Layer 7 of a small transformer language model trained on English Wikipedia (10 layers, counted from 0, width 128).
A neuron's activation on a vector x is SiLU(gate . x) times (in . x), where the dot is the dot product.

Input weights of the MLP neurons that the questions are about. A number n stands for (n - 500) times 0.0013.
n12 gate: 533 544 567 529 461 368 627 368 483 588 382 370 525 423 510 553 710 278 580 397 537 485 414 577 736 221 484 492 672 511 358 529 350 495 552 500 704 658 683 709 421 620 748 426 745 318 751 488 578 800 391 331 555 347 577 488 488 584 404 306 597 377 529 425 704 628 661 683 566 284 264 607 453 625 677 418 451 754 449 559 482 499 195 510 718 404 610 558 358 594 316 551 449 754 563 625 464 440 423 585 393 543 456 267 249 425 511 352 379 432 550 582 454 483 828 674 367 493 537 480 527 496 526 323 477 320 559 517
n47 gate: 516 607 469 363 543 586 344 535 488 393 485 505 626 458 474 373 439 545 469 530 582 550 505 512 299 728 468 513 487 365 486 576 364 457 520 458 523 712 548 675 441 354 569 371 591 266 272 404 554 296 306 399 517 474 441 314 503 490 427 662 517 497 416 637 439 553 483 566 468 396 323 553 467 502 435 630 484 540 548 515 416 684 501 492 601 476 444 354 598 314 399 495 452 421 547 496 769 531 611 370 314 351 566 377 734 393 634 495 538 468 393 538 557 563 595 611 636 454 352 591 510 541 524 432 784 569 422 444
n55 gate: 399 485 450 539 592 674 503 697 359 599 670 450 267 507 476 371 617 552 513 557 451 570 577 338 616 654 746 511 485 522 380 535 264 411 570 585 439 563 361 513 473 363 565 436 599 499 463 480 552 457 493 544 441 340 548 464 596 414 486 668 388 525 363 444 646 670 417 432 638 459 482 421 622 390 685 604 440 620 399 569 524 319 447 426 514 615 472 479 731 583 508 670 565 557 496 502 466 515 631 467 454 633 510 466 524 475 502 484 426 446 257 466 438 598 598 585 440 451 472 588 501 571 533 638 452 610 478 568
n86 gate: 435 548 354 468 456 499 688 496 673 532 593 503 584 622 520 622 536 423 428 249 423 472 613 476 373 601 356 545 737 496 553 746 495 435 540 425 378 742 512 404 563 452 478 467 527 631 544 517 607 368 422 357 162 571 344 372 488 458 393 534 446 571 498 408 509 450 424 526 575 426 361 745 477 534 570 540 495 558 395 390 432 525 516 297 703 399 601 513 551 680 500 662 613 545 469 586 597 404 436 713 585 351 415 598 504 512 520 393 338 443 397 435 512 353 330 685 578 590 451 464 788 389 296 537 498 501 465 444
n91 gate: 481 458 312 575 449 297 434 294 659 224 557 338 360 263 573 454 718 558 405 576 689 455 260 482 646 440 604 731 590 348 420 393 641 372 650 397 443 767 472 586 474 524 520 546 444 521 525 604 572 515 594 387 557 390 358 338 294 716 587 535 459 514 303 532 558 431 577 567 363 466 465 541 697 942 722 218 436 567 290 401 622 605 411 829 478 515 441 385 362 487 418 653 542 590 647 575 474 464 737 471 507 234 385 350 579 455 393 844 755 366 531 270 499 641 526 568 377 592 418 537 462 558 299 631 248 716 431 523
n93 gate: 489 431 494 325 574 545 512 578 423 494 494 668 348 623 576 543 619 440 622 710 500 569 529 359 537 422 637 414 568 390 562 500 515 582 509 567 495 478 258 752 567 263 435 394 407 381 620 553 615 694 488 553 448 281 650 434 690 465 426 610 325 677 385 349 453 382 637 516 548 598 424 495 470 564 507 522 300 338 677 542 528 452 583 447 569 542 352 372 557 252 557 614 584 591 457 629 415 746 472 351 408 525 751 384 638 508 575 473 566 269 510 560 722 555 430 438 527 523 722 390 445 429 477 448 832 362 275 578
n115 gate: 555 540 366 489 469 454 551 630 550 406 569 612 381 485 610 273 508 597 719 622 385 505 418 620 631 543 551 354 595 742 522 506 633 474 505 459 389 476 589 700 512 627 548 538 335 511 584 497 690 385 305 500 617 495 475 435 333 746 535 419 678 598 447 370 394 546 486 405 385 524 390 595 643 525 619 393 542 526 549 517 496 661 561 640 674 637 402 538 589 369 533 665 449 347 844 664 575 442 611 503 655 455 542 465 449 375 439 525 446 248 400 529 598 650 381 562 407 607 683 528 335 424 395 569 526 524 496 405
n123 gate: 563 471 619 611 442 434 411 401 416 527 467 665 329 453 498 443 722 583 569 431 489 456 251 421 532 257 520 566 405 406 542 319 508 679 605 471 549 512 639 448 502 228 472 423 396 404 437 411 444 502 358 513 578 508 561 76 306 611 614 302 452 278 546 444 431 482 381 438 442 267 688 556 646 372 686 393 594 679 461 649 596 803 586 695 451 583 406 498 306 447 507 385 399 309 754 706 713 372 504 279 320 333 459 344 521 460 599 862 423 513 535 504 552 476 541 400 409 640 477 598 372 535 465 402 592 686 592 447
n190 gate: 745 684 803 428 727 447 474 575 419 543 392 524 497 488 485 556 562 501 526 479 434 491 548 527 453 466 540 445 635 582 178 471 474 560 381 778 715 447 523 636 563 420 549 347 676 629 453 503 615 486 355 434 514 643 360 401 469 500 564 606 559 545 610 505 300 601 657 449 236 516 398 495 618 455 682 372 596 529 330 572 746 312 508 540 507 476 462 745 585 453 500 500 461 525 686 591 532 483 716 507 542 656 533 516 689 491 484 559 550 608 502 472 514 191 481 468 281 472 348 575 535 757 426 492 400 316 402 438
n221 gate: 764 628 640 485 592 490 522 476 534 434 332 586 400 447 332 607 619 351 412 258 380 578 488 507 425 527 516 279 673 553 429 428 416 548 545 411 479 466 700 751 552 409 621 501 486 643 402 619 475 456 441 363 417 485 355 583 614 509 219 384 410 391 404 598 446 645 513 655 611 486 393 722 418 596 558 461 476 550 210 565 482 559 467 318 761 496 363 511 620 630 479 518 382 580 491 567 526 431 507 444 513 428 335 490 290 366 536 485 571 591 504 423 752 254 415 523 430 469 442 447 621 509 557 481 619 602 543 613
n12 in: 761 465 671 574 393 444 458 377 508 574 311 585 770 209 689 326 616 600 502 649 414 488 381 434 569 296 402 461 246 405 495 386 585 769 567 629 668 518 571 520 316 437 488 282 594 449 659 488 474 788 439 538 473 577 529 598 682 302 504 349 531 470 594 623 369 658 577 276 479 453 572 455 527 700 676 509 440 528 492 375 643 499 659 530 435 569 659 419 305 480 382 369 379 501 495 485 366 592 272 678 587 462 616 424 366 616 450 362 549 356 659 637 641 443 677 399 361 439 569 299 328 598 570 423 551 414 402 381
n47 in: 513 501 338 603 448 589 284 575 380 240 443 254 481 634 521 442 530 538 500 604 452 347 435 760 507 539 345 622 379 437 601 624 566 607 337 560 351 426 491 444 446 590 539 573 426 264 504 511 451 644 563 539 426 479 494 288 453 709 498 565 411 405 606 470 493 716 497 591 346 406 362 542 336 512 574 565 425 332 673 579 539 573 558 440 460 507 492 662 509 364 368 423 562 473 497 285 587 640 573 525 519 278 586 502 433 631 639 395 518 321 439 293 313 538 633 613 508 409 489 632 537 547 505 530 475 574 446 320
n55 in: 529 438 618 535 522 498 628 467 424 432 609 383 517 748 488 562 455 569 540 614 492 526 439 527 637 523 570 563 491 540 562 581 606 447 518 414 378 252 482 432 470 583 437 731 381 425 601 736 599 384 482 400 380 527 585 520 511 486 655 454 477 619 308 381 537 478 640 611 523 374 426 517 528 448 730 613 536 417 427 300 629 417 516 479 345 269 464 441 446 670 657 467 704 528 457 480 212 516 387 525 532 467 612 480 585 673 409 640 513 382 602 511 415 441 423 473 402 616 604 522 404 604 458 655 456 360 655 606
n86 in: 656 276 541 602 722 656 518 592 562 443 387 198 646 543 195 638 308 470 569 566 363 613 599 423 571 554 343 436 348 495 551 432 465 407 548 398 511 530 646 520 533 592 517 500 468 522 568 527 509 680 580 677 461 478 607 451 656 436 628 538 233 663 542 468 559 557 562 710 604 494 424 461 415 484 404 592 449 416 497 385 409 506 344 454 625 641 538 502 449 410 548 500 366 688 210 368 589 622 412 539 592 607 534 531 623 387 548 462 457 435 680 527 608 596 317 679 441 603 474 331 404 478 625 482 490 541 401 392
n91 in: 568 519 626 337 303 435 598 366 390 392 237 378 365 287 462 663 461 512 680 497 264 613 300 369 483 403 643 350 659 399 534 443 254 311 592 549 505 454 444 550 687 293 632 614 583 668 396 435 386 619 382 360 585 512 613 439 318 458 461 553 480 370 506 518 590 559 622 516 560 471 454 557 574 740 543 567 314 559 425 535 483 586 486 181 493 767 382 529 647 718 496 434 429 536 390 595 601 391 606 210 496 541 458 468 458 561 450 733 712 527 529 832 577 552 252 459 465 743 405 452 862 686 770 538 518 449 448 447
n93 in: 577 542 356 534 537 482 434 639 384 387 529 551 545 612 616 559 381 446 439 587 511 432 389 455 409 713 601 576 447 342 532 501 498 452 591 604 569 628 323 871 610 432 572 303 385 394 504 583 384 576 496 460 345 181 632 317 482 584 682 601 345 577 312 557 558 309 499 520 462 607 290 503 391 536 443 529 387 469 466 527 447 288 546 514 592 632 493 384 520 356 641 654 505 737 387 638 562 565 543 525 488 481 661 294 476 585 588 594 648 366 432 522 574 552 489 474 507 399 550 388 573 558 561 355 605 450 473 396
n115 in: 497 458 496 582 580 538 622 500 626 475 425 550 478 557 399 621 477 518 557 385 535 689 641 477 725 565 315 543 579 497 446 497 784 616 515 469 488 441 320 397 394 596 557 469 648 597 632 563 659 424 619 467 525 531 474 622 628 505 481 375 730 692 519 499 510 463 581 589 622 583 555 455 510 571 577 537 562 349 440 530 665 402 545 559 454 357 506 452 486 635 500 654 633 545 506 375 470 580 718 577 984 631 413 695 760 665 293 261 524 553 515 423 375 740 490 547 318 440 473 670 364 411 336 545 505 790 695 568
n123 in: 473 758 615 291 595 630 385 675 636 631 562 436 366 712 264 500 331 565 400 384 688 514 707 287 476 610 318 451 496 522 680 585 613 659 663 565 628 553 415 323 571 452 503 499 525 416 509 745 399 397 617 548 643 730 330 652 542 257 495 482 503 626 698 673 441 380 381 581 503 496 429 621 468 689 574 479 287 527 549 660 586 412 315 457 564 544 489 453 802 523 248 524 583 616 197 400 633 293 531 604 364 303 660 668 536 482 563 597 332 634 237 589 297 496 469 518 395 430 380 409 568 681 501 469 566 462 389 598
n190 in: 206 528 550 379 453 381 684 332 656 640 488 589 478 570 715 593 559 490 526 520 601 673 576 613 551 532 483 380 591 459 542 690 354 553 432 554 472 593 373 450 569 449 288 438 489 594 668 420 513 474 589 683 249 520 532 366 606 721 655 615 473 472 371 540 653 523 584 467 349 414 622 538 520 454 455 368 671 375 655 643 670 427 619 650 487 566 631 581 373 493 495 344 445 320 599 506 429 502 526 414 575 543 604 583 616 472 544 603 617 400 419 434 510 652 617 423 344 434 555 404 381 438 553 319 424 544 529 539
n221 in: 444 507 490 306 574 358 343 365 317 393 375 435 585 656 427 233 506 299 554 351 559 420 731 419 375 647 606 281 604 724 388 445 362 653 484 368 313 506 751 589 607 260 392 424 446 583 460 404 567 422 353 404 562 499 390 640 659 469 429 450 481 421 461 701 410 679 397 515 564 546 341 350 663 405 561 440 525 491 351 574 498 670 489 475 666 658 440 698 558 688 584 536 580 435 507 559 434 686 533 263 275 441 385 471 467 577 508 610 607 523 334 429 569 475 674 689 657 429 350 483 468 439 513 484 515 646 396 521

Each question shows a token from some text and the vector x that enters the MLP there. A number n stands for (n - 500) times 0.0086.

" and a": 479 433 431 501 514 597 410 531 638 518 519 403 544 482 453 636 435 517 532 540 454 476 425 522 535 440 468 490 569 732 484 610 512 512 417 529 437 583 498 464 580 449 541 421 443 596 356 512 548 483 400 413 491 570 459 471 632 460 450 459 457 482 405 507 377 564 414 484 579 496 461 521 456 324 454 573 490 408 483 603 428 479 513 550 603 478 468 438 559 498 586 567 421 424 477 455 517 470 527 375 565 561 417 481 484 452 499 529 510 405 509 579 344 510 558 418 441 616 479 577 615 503 681 573 469 505 676 497
The three highest activations, in order: n221, n12, n86

"ative": 452 490 535 553 606 480 406 551 510 392 499 638 559 527 459 706 543 484 576 684 566 434 455 384 535 420 541 521 544 701 652 490 527 532 442 409 427 436 549 577 559 578 519 694 514 486 565 467 489 521 517 619 462 427 384 602 593 493 477 550 462 508 487 386 466 549 622 476 459 435 525 467 676 561 463 528 480 504 435 561 555 528 458 547 504 410 310 446 440 488 514 620 435 577 469 461 432 363 530 556 572 537 487 584 467 483 500 487 505 440 472 410 575 592 528 453 476 677 477 463 517 502 531 431 401 462 289 459
Which neuron lights up most? n115

"us": 434 506 396 460 449 567 509 572 566 537 454 521 513 528 498 443 461 489 544 625 593 541 506 456 465 572 531 420 511 576 414 579 440 435 484 635 502 322 487 681 410 392 403 502 476 540 597 644 603 582 461 632 514 520 397 651 594 579 393 457 442 629 349 540 404 608 409 476 504 353 618 561 774 600 388 451 517 577 507 544 528 381 505 540 485 546 419 574 498 471 477 585 540 625 461 660 506 480 674 427 239 510 518 752 623 472 312 515 436 381 448 558 540 478 471 433 594 665 566 652 461 542 558 561 469 530 475 496
Which two neurons fire most, strongest first? n190, n55

" dem": 531 344 556 390 395 431 476 524 531 540 441 364 593 567 490 287 422 637 398 509 434 523 532 398 541 598 573 416 492 574 558 481 441 442 271 656 505 594 593 396 568 614 529 476 510 587 312 360 583 609 329 493 464 460 542 462 406 365 432 514 511 437 460 403 567 701 529 439 344 435 444 477 567 570 470 400 538 517 457 351 609 658 461 563 352 486 442 510 473 590 363 434 414 624 591 506 428 486 442 503 616 476 656 561 415 313 452 488 395 519 524 556 426 433 545 504 387 567 664 750 510 473 402 456 422 533 397 529
The most active neuron and its activation: n12, at about 1.9

" war": 478 457 441 400 541 494 507 432 522 310 547 360 552 467 434 379 576 589 588 514 538 535 455 488 443 483 445 435 443 667 430 491 502 388 559 561 469 406 610 536 391 390 525 502 425 428 392 519 363 484 545 607 411 613 503 680 567 536 839 523 420 494 508 493 456 555 453 453 482 377 534 614 528 439 453 534 507 490 597 511 427 472 498 521 450 428 445 530 286 612 508 646 468 537 521 498 393 486 456 511 446 572 533 579 430 528 509 505 614 605 507 339 400 504 439 459 464 516 671 504 488 658 466 608 531 412 389 480
The three highest activations, in order: n93, n123, n115

"oor": 484 484 611 457 593 503 447 529 521 326 494 409 587 495 558 547 421 532 529 638 599 417 423 546 564 480 478 448 459 693 497 523 528 491 482 555 555 596 368 525 444 442 531 573 320 439 538 288 529 493 468 565 442 547 446 495 650 443 559 485 534 485 523 469 382 507 487 487 476 410 527 505 550 516 372 482 394 510 618 680 618 525 486 497 441 416 488 559 539 501 478 473 583 522 511 439 445 652 516 526 459 581 489 577 582 597 477 518 444 431 442 447 567 458 544 538 569 584 468 594 456 588 523 475 400 463 315 507
Which neuron lights up most? n190

" ext": 473 452 391 408 562 546 594 550 539 603 618 572 677 396 377 627 524 564 576 478 644 413 550 546 507 675 410 416 441 479 347 531 364 527 298 607 409 531 485 422 557 477 441 551 637 572 401 422 515 510 411 472 391 521 368 437 681 494 565 553 436 489 521 384 596 475 558 579 560 420 449 452 566 511 500 455 488 548 542 342 462 637 208 479 621 404 635 410 338 618 317 579 533 553 453 500 529 537 474 501 656 485 439 638 550 529 487 360 459 581 468 471 542 366 549 492 524 584 559 613 583 522 456 542 444 494 347 530
The most active neuron and its activation: n86, at about 7.5

" p": 589 516 489 496 356 526 718 564 427 405 533 595 548 373 383 440 536 407 465 440 601 420 508 410 616 547 415 562 552 526 517 598 452 552 356 800 420 474 505 435 378 496 435 406 451 525 552 333 561 712 451 290 462 638 393 421 680 334 464 598 534 455 488 421 475 634 587 526 455 452 484 515 670 567 481 407 495 489 576 457 513 559 546 317 385 567 467 414 588 624 478 505 499 292 601 563 490 495 462 398 549 592 475 679 686 454 366 367 484 580 459 500 416 591 435 420 532 477 446 533 595 421 580 506 507 447 591 430
Which neuron lights up most? n190

"ar": 541 496 421 399 523 622 504 559 575 368 429 568 499 621 418 473 644 538 589 547 515 618 516 486 424 334 414 371 367 592 422 627 480 534 499 477 404 523 456 529 603 445 489 678 370 341 571 533 421 408 405 511 489 526 574 516 455 483 686 618 577 605 499 466 421 567 433 495 513 509 554 418 558 414 536 509 399 572 652 443 591 541 542 441 570 445 438 491 395 552 621 414 495 472 538 550 501 593 395 499 500 557 550 596 561 641 385 538 639 462 421 375 492 533 619 286 561 411 644 554 385 400 481 572 480 420 284 455
Which neuron lights up most? n91

" un": 380 465 419 448 408 615 424 543 582 560 597 618 575 507 400 484 403 400 419 421 547 448 457 470 490 490 342 461 403 697 294 471 483 421 509 420 372 470 435 535 440 572 477 661 548 546 396 494 462 558 539 588 448 633 469 615 502 493 451 557 632 466 497 520 479 477 643 467 402 436 510 560 547 389 365 467 594 534 554 395 474 531 426 495 393 449 473 563 482 463 443 524 684 473 550 528 314 472 575 345 554 506 436 567 507 535 562 446 567 527 488 506 451 522 489 542 378 450 557 680 578 575 641 466 563 452 632 469
Which two neurons fire most, strongest first? n12, n93

"s": 354 474 487 608 328 631 479 647 425 303 683 560 498 390 422 566 522 615 573 662 527 482 489 444 449 660 582 554 498 580 387 464 417 559 572 547 552 534 498 402 474 335 465 575 502 397 354 530 474 447 450 507 517 467 503 420 623 514 422 455 555 546 493 454 540 412 492 468 606 380 568 512 664 463 504 663 466 463 643 384 441 362 557 420 382 623 573 530 489 530 587 540 412 431 530 576 581 596 560 454 400 640 569 583 480 447 532 582 399 472 495 305 496 499 378 459 520 459 529 611 417 422 559 585 501 502 337 460
Which two neurons fire most, strongest first? n93, n47

"he": 384 480 382 447 484 615 447 525 422 591 276 424 590 491 587 589 408 460 372 530 516 456 500 418 607 526 349 433 598 576 546 424 614 579 571 456 513 555 458 669 460 404 497 551 601 492 680 469 441 510 413 443 518 450 529 510 601 408 415 607 439 523 561 413 340 557 477 561 570 462 509 639 639 426 427 540 513 398 672 404 549 483 513 413 418 395 520 576 620 514 503 505 423 601 497 371 196 350 508 448 412 542 605 522 534 514 505 431 418 493 526 497 378 553 448 423 383 675 638 472 464 625 565 547 471 317 390 454
Which two neurons fire most, strongest first? n12, n221

"ising": 396 456 420 447 537 431 509 499 478 400 493 501 543 544 527 525 490 349 505 598 552 459 522 509 513 468 540 464 484 733 502 402 450 477 427 542 443 503 552 497 477 528 464 491 429 552 526 559 514 615 544 432 503 379 350 611 688 355 389 453 464 489 469 421 430 509 503 507 487 436 567 436 570 530 601 423 469 457 610 569 556 501 578 604 467 522 387 618 510 486 550 516 567 525 620 550 538 420 460 485 527 593 493 530 565 450 458 499 471 477 455 428 497 646 470 479 564 616 545 553 512 501 448 565 414 562 378 475
Which neuron lights up most? n115

" St": 429 494 332 488 495 631 583 639 520 614 503 349 440 458 465 412 477 529 392 454 598 513 379 451 511 592 508 534 506 667 620 576 453 548 408 570 526 520 573 211 524 465 558 569 498 627 477 457 448 488 410 572 572 484 536 543 657 507 574 522 544 417 651 537 529 440 516 498 513 431 651 453 627 502 493 519 476 564 495 368 468 531 549 428 532 547 642 511 579 493 562 625 610 472 382 454 525 432 351 477 411 447 454 458 463 466 484 414 550 617 543 471 489 528 626 578 421 599 418 433 451 486 577 561 477 442 444 670
Which neuron lights up most? n93

"id": 346 486 342 446 540 518 389 577 390 481 392 389 696 590 410 441 598 615 522 469 474 497 622 433 450 459 318 435 570 609 516 432 361 468 430 439 528 562 438 536 511 505 355 513 385 403 491 525 662 525 537 479 416 410 451 525 546 334 387 655 500 410 590 375 472 407 545 476 552 525 526 558 511 512 453 556 411 578 644 559 583 507 415 572 422 489 418 378 627 448 563 528 565 366 478 561 564 630 419 563 609 588 548 498 664 498 423 499 475 527 348 474 483 494 566 445 593 469 472 531 463 388 528 431 388 428 203 470
Which neuron lights up most? n47

" inv": 501 448 537 676 432 484 505 467 546 576 454 527 616 579 524 615 477 531 368 468 507 495 539 424 418 566 513 372 580 544 362 456 487 374 326 594 495 415 615 230 558 411 433 618 506 461 454 441 670 664 569 558 337 375 452 531 553 476 443 499 548 453 520 456 560 493 547 528 416 477 449 626 714 485 423 487 611 568 566 336 582 583 321 562 583 444 579 532 351 711 503 447 367 542 380 525 608 627 438 465 475 348 540 664 546 450 402 401 594 564 391 498 512 602 564 598 549 657 711 587 566 449 441 496 373 472 491 548
The three highest activations, in order: n86, n93, n123

"===": 446 400 755 560 524 501 506 544 525 452 594 445 394 532 509 546 490 580 452 501 564 515 417 569 525 460 588 510 615 732 388 584 393 426 408 620 528 489 585 658 525 559 502 443 503 528 407 513 453 466 415 521 441 428 331 557 416 493 446 599 564 590 416 518 534 530 411 584 687 490 548 478 513 610 558 543 502 500 572 509 458 494 502 514 421 588 412 410 458 532 470 464 475 567 501 467 541 558 624 663 484 557 449 566 587 528 535 446 588 523 479 402 554 559 509 483 473 515 472 563 476 532 562 485 499 489 576 431
The most active neuron and its activation: n91, at about 0.32

" or": 333 516 334 392 443 588 512 537 648 494 539 419 646 490 448 576 402 549 524 576 452 476 490 413 379 526 376 634 624 640 497 600 397 460 350 469 416 491 483 473 495 475 559 480 536 417 465 721 699 452 522 486 411 586 472 611 762 449 380 494 466 596 556 610 471 597 530 587 530 477 426 595 475 532 532 542 547 517 602 537 580 556 375 469 530 511 411 361 445 524 513 631 347 353 375 457 500 533 561 527 441 449 485 518 594 540 524 558 500 583 488 437 449 415 486 563 477 562 571 558 427 429 565 547 571 474 681 501
Which two neurons fire most, strongest first? n86, n47

" great": 469 494 640 558 505 515 476 540 579 448 524 290 645 481 423 509 525 426 570 585 507 342 330 523 521 390 512 477 494 691 347 477 503 412 529 507 529 501 460 613 545 523 557 550 399 542 530 321 550 611 533 476 378 518 460 508 615 354 366 521 446 385 456 531 439 566 470 484 481 505 487 563 412 534 441 514 551 513 533 622 506 626 498 450 489 429 498 539 589 384 502 508 340 515 471 451 444 539 433 481 561 642 399 521 561 505 448 554 559 435 417 583 520 472 466 427 393 547 312 448 390 564 637 675 499 473 435 409
Which two neurons fire most, strongest first? n12, n221

".": 533 458 400 449 385 540 526 585 534 340 571 485 505 518 530 433 428 468 427 480 530 494 548 557 524 510 571 334 539 747 502 547 344 516 528 530 523 473 450 521 536 549 419 422 553 521 547 619 503 495 490 341 482 441 608 592 494 506 531 525 434 458 496 475 536 597 462 578 444 552 489 396 511 363 568 446 526 472 541 439 416 517 515 611 425 648 429 410 445 489 400 446 496 476 490 583 607 500 497 501 465 496 439 495 520 477 398 459 539 501 450 485 489 553 557 448 429 471 566 492 586 521 470 496 415 612 429 418
Which neuron lights up most? n123

" V": 449 370 572 588 534 513 459 503 562 550 514 511 402 612 491 441 500 550 421 491 633 497 527 432 491 585 479 483 459 535 608 578 478 434 495 553 458 376 475 79 535 408 433 590 521 486 459 374 399 540 407 509 532 562 535 484 517 348 457 604 589 441 537 449 446 572 482 314 515 489 584 594 661 313 586 546 443 662 660 462 471 627 517 488 458 323 553 477 529 536 517 431 435 402 433 520 624 592 433 426 518 549 445 628 554 487 238 526 582 564 447 535 464 550 546 622 408 474 568 468 513 535 530 443 490 491 559 440
The most active neuron and its activation: n123, at about 2

"27": 522 456 505 496 569 526 484 501 363 567 496 644 529 555 562 510 455 399 500 662 557 417 628 557 466 491 579 562 544 675 569 578 350 566 531 565 468 444 465 464 537 652 475 601 408 439 447 527 527 575 501 534 561 557 557 556 671 480 638 386 419 561 406 538 540 596 537 493 370 619 576 446 572 474 507 453 540 569 587 550 606 397 534 548 432 553 442 452 392 510 630 480 429 577 323 564 539 540 425 595 429 528 610 540 575 518 432 423 469 461 481 417 465 549 536 577 529 683 669 527 517 556 398 524 430 417 386 426
Which neuron lights up most? n93

"ut": 461 535 609 549 492 629 524 677 539 422 516 624 729 401 504 461 454 445 524 408 411 405 723 535 495 522 432 340 597 538 592 380 265 468 546 492 469 507 459 519 457 523 495 703 424 494 538 599 466 525 457 515 433 450 408 645 513 469 702 618 509 403 448 454 464 422 469 481 457 441 513 606 476 664 476 533 426 534 691 490 490 583 509 502 293 583 388 494 631 441 589 568 503 571 456 522 435 651 491 507 375 416 627 532 463 511 513 422 605 501 413 525 480 351 605 413 443 759 552 573 468 460 526 495 461 476 305 457
Which neuron lights up most? n93

" rece": 490 522 598 472 466 449 602 501 489 638 425 621 529 420 383 633 548 588 478 460 404 457 599 527 262 501 426 424 639 610 572 495 297 479 253 484 516 536 603 447 514 409 711 476 503 458 444 499 476 535 423 542 563 713 374 485 612 442 550 634 599 510 370 454 468 627 540 508 433 358 647 428 678 432 479 513 679 465 439 477 398 572 576 496 520 496 482 643 485 422 513 416 448 583 698 659 463 555 538 531 525 452 574 627 569 515 337 407 531 405 419 590 570 529 594 516 454 442 593 559 494 440 621 454 486 541 412 542
Which two neurons fire most, strongest first? n190, n221

"ather": 426 408 385 486 544 559 451 474 551 428 384 630 534 563 487 387 389 553 460 624 557 498 510 536 554 630 483 449 416 573 486 463 522 456 358 320 483 466 598 723 534 609 359 610 447 381 567 374 443 574 419 310 593 380 508 585 542 460 517 537 469 484 487 454 479 525 516 363 390 573 499 395 516 393 414 544 467 493 664 281 472 487 465 431 432 553 393 580 607 490 578 519 511 605 428 490 507 365 391 462 513 544 471 551 563 499 439 576 547 490 579 579 459 600 540 419 579 425 483 578 451 469 500 353 484 463 149 346
Which neuron lights up most? n93

", which": 521 465 457 448 509 583 464 591 499 364 418 442 480 444 534 466 433 506 555 619 508 511 412 537 544 590 523 592 493 716 600 481 441 530 544 408 530 485 528 452 709 500 349 481 580 587 630 424 518 557 416 504 488 516 560 458 583 459 472 335 555 544 535 568 445 582 350 545 451 346 538 620 576 497 578 462 510 505 531 461 385 542 597 505 321 546 408 305 514 488 572 566 492 598 517 516 481 356 439 379 597 454 577 529 434 478 439 498 466 535 487 509 438 470 497 437 462 575 475 528 618 607 509 516 510 448 527 486
The most active neuron and its activation: n123, at about 0.5

" ===": 574 380 624 446 543 507 401 422 501 394 458 509 412 540 533 639 526 447 454 550 626 506 639 532 545 523 675 397 523 681 489 510 310 572 437 503 574 483 553 409 366 536 386 521 495 546 539 253 412 528 334 559 471 454 525 469 521 426 497 534 582 613 458 356 369 471 389 686 475 494 577 456 563 651 635 490 595 587 601 467 376 439 560 422 490 542 500 493 435 411 407 377 387 588 442 557 552 480 537 552 550 544 463 578 580 577 545 491 451 441 452 385 465 524 493 560 400 412 566 501 470 530 414 495 411 457 439 544
Which neuron lights up most? n190

"1": 532 365 516 552 595 512 457 676 441 547 629 742 563 541 455 520 500 486 402 445 564 522 543 441 652 525 522 536 617 598 555 527 506 498 491 511 441 514 450 329 435 590 489 528 274 541 504 480 456 481 529 342 478 514 614 657 672 442 405 417 444 484 422 525 534 635 458 595 444 700 479 423 568 507 678 409 543 561 509 512 502 474 443 370 358 555 443 564 455 452 689 562 519 503 393 611 493 536 350 545 463 568 547 500 561 501 321 464 437 516 561 444 503 547 562 588 405 515 615 397 548 549 441 503 494 456 583 421
Which neuron lights up most? n55

"ti": 346 538 568 453 620 505 370 636 502 600 522 554 586 433 405 605 570 501 408 505 473 517 601 356 461 628 551 463 439 521 552 603 640 572 427 467 369 379 563 538 493 494 487 406 418 470 431 565 672 646 393 543 326 495 421 684 517 408 452 617 460 413 516 507 440 529 628 527 595 534 611 533 459 364 244 569 586 544 608 439 504 532 437 463 672 482 427 515 390 617 539 544 543 488 449 523 387 446 584 522 604 578 684 588 686 617 477 344 400 306 621 474 495 616 509 484 439 627 575 515 736 483 520 516 536 501 412 486
Which neuron lights up most? n86

"m": 280 379 407 396 394 575 551 553 431 473 494 419 487 646 447 470 714 647 604 481 606 524 557 332 630 548 579 446 478 558 414 557 542 550 544 410 423 409 422 581 452 352 418 386 431 453 527 491 404 554 449 588 417 545 674 521 569 377 567 532 518 571 471 548 440 512 436 453 562 468 428 449 646 425 555 484 562 545 778 376 608 595 497 438 478 554 435 447 643 523 548 432 528 566 506 508 674 499 462 582 483 672 573 558 613 423 568 501 547 522 425 446 439 556 441 396 554 602 507 577 467 461 385 534 410 456 599 425
Which neuron lights up most? n55

",": 506 480 574 475 401 535 513 555 663 501 509 499 486 466 469 609 457 454 546 528 456 537 557 479 603 485 565 478 531 738 458 453 481 566 422 626 464 492 426 428 576 581 564 420 520 414 665 700 417 581 480 496 500 544 568 536 690 452 446 466 357 504 547 462 428 594 480 504 481 447 511 476 498 554 614 480 477 460 581 476 521 478 472 553 484 443 463 370 590 552 518 520 455 433 505 637 428 481 510 398 550 505 521 565 531 450 393 412 492 475 417 411 426 454 475 528 435 312 510 468 629 547 496 450 531 483 603 495
Which two neurons fire most, strongest first? n12, n55

" to": 485 452 557 469 433 530 532 603 575 532 574 429 598 493 542 425 554 610 476 483 498 487 513 545 433 468 476 489 564 712 572 390 421 391 449 353 450 445 432 687 470 496 561 453 467 416 524 660 467 458 530 560 533 503 425 508 707 477 340 456 502 491 562 494 534 519 491 552 556 534 560 419 517 534 496 500 481 474 564 575 721 440 462 492 445 418 485 545 534 483 477 521 358 520 553 538 352 465 497 427 553 478 484 567 467 465 560 474 445 482 416 524 457 475 477 499 526 533 513 465 490 511 528 601 339 497 728 561
Which neuron lights up most? n55

" school": 511 424 240 528 542 541 506 634 518 529 460 508 501 546 442 564 446 606 438 568 545 424 448 569 579 503 500 576 432 703 480 448 498 519 546 403 479 497 555 476 444 525 425 613 460 620 402 567 442 565 582 537 480 551 662 526 582 416 629 471 492 475 445 494 488 407 469 430 445 511 613 607 559 446 408 557 545 397 591 526 489 456 466 452 425 606 602 437 351 513 547 536 409 346 553 458 475 474 565 505 474 596 553 584 557 589 589 489 491 519 659 420 478 621 463 570 574 466 403 372 463 596 629 448 400 366 386 399
The most active neuron and its activation: n91, at about 0.39

"ors": 437 450 332 581 429 536 484 621 521 429 441 406 560 473 407 585 505 331 479 568 552 580 548 401 468 533 461 578 545 666 447 501 469 407 631 385 401 540 519 402 418 407 440 539 405 457 473 564 538 466 511 436 466 514 436 663 701 553 486 446 456 631 515 511 448 497 535 554 490 488 547 471 638 576 652 530 500 498 541 513 506 431 601 501 397 462 418 600 625 419 440 394 524 450 620 504 369 635 579 439 523 603 637 658 585 440 397 441 472 353 496 488 458 542 456 410 492 504 552 575 580 585 554 512 534 507 296 482
Which neuron lights up most? n55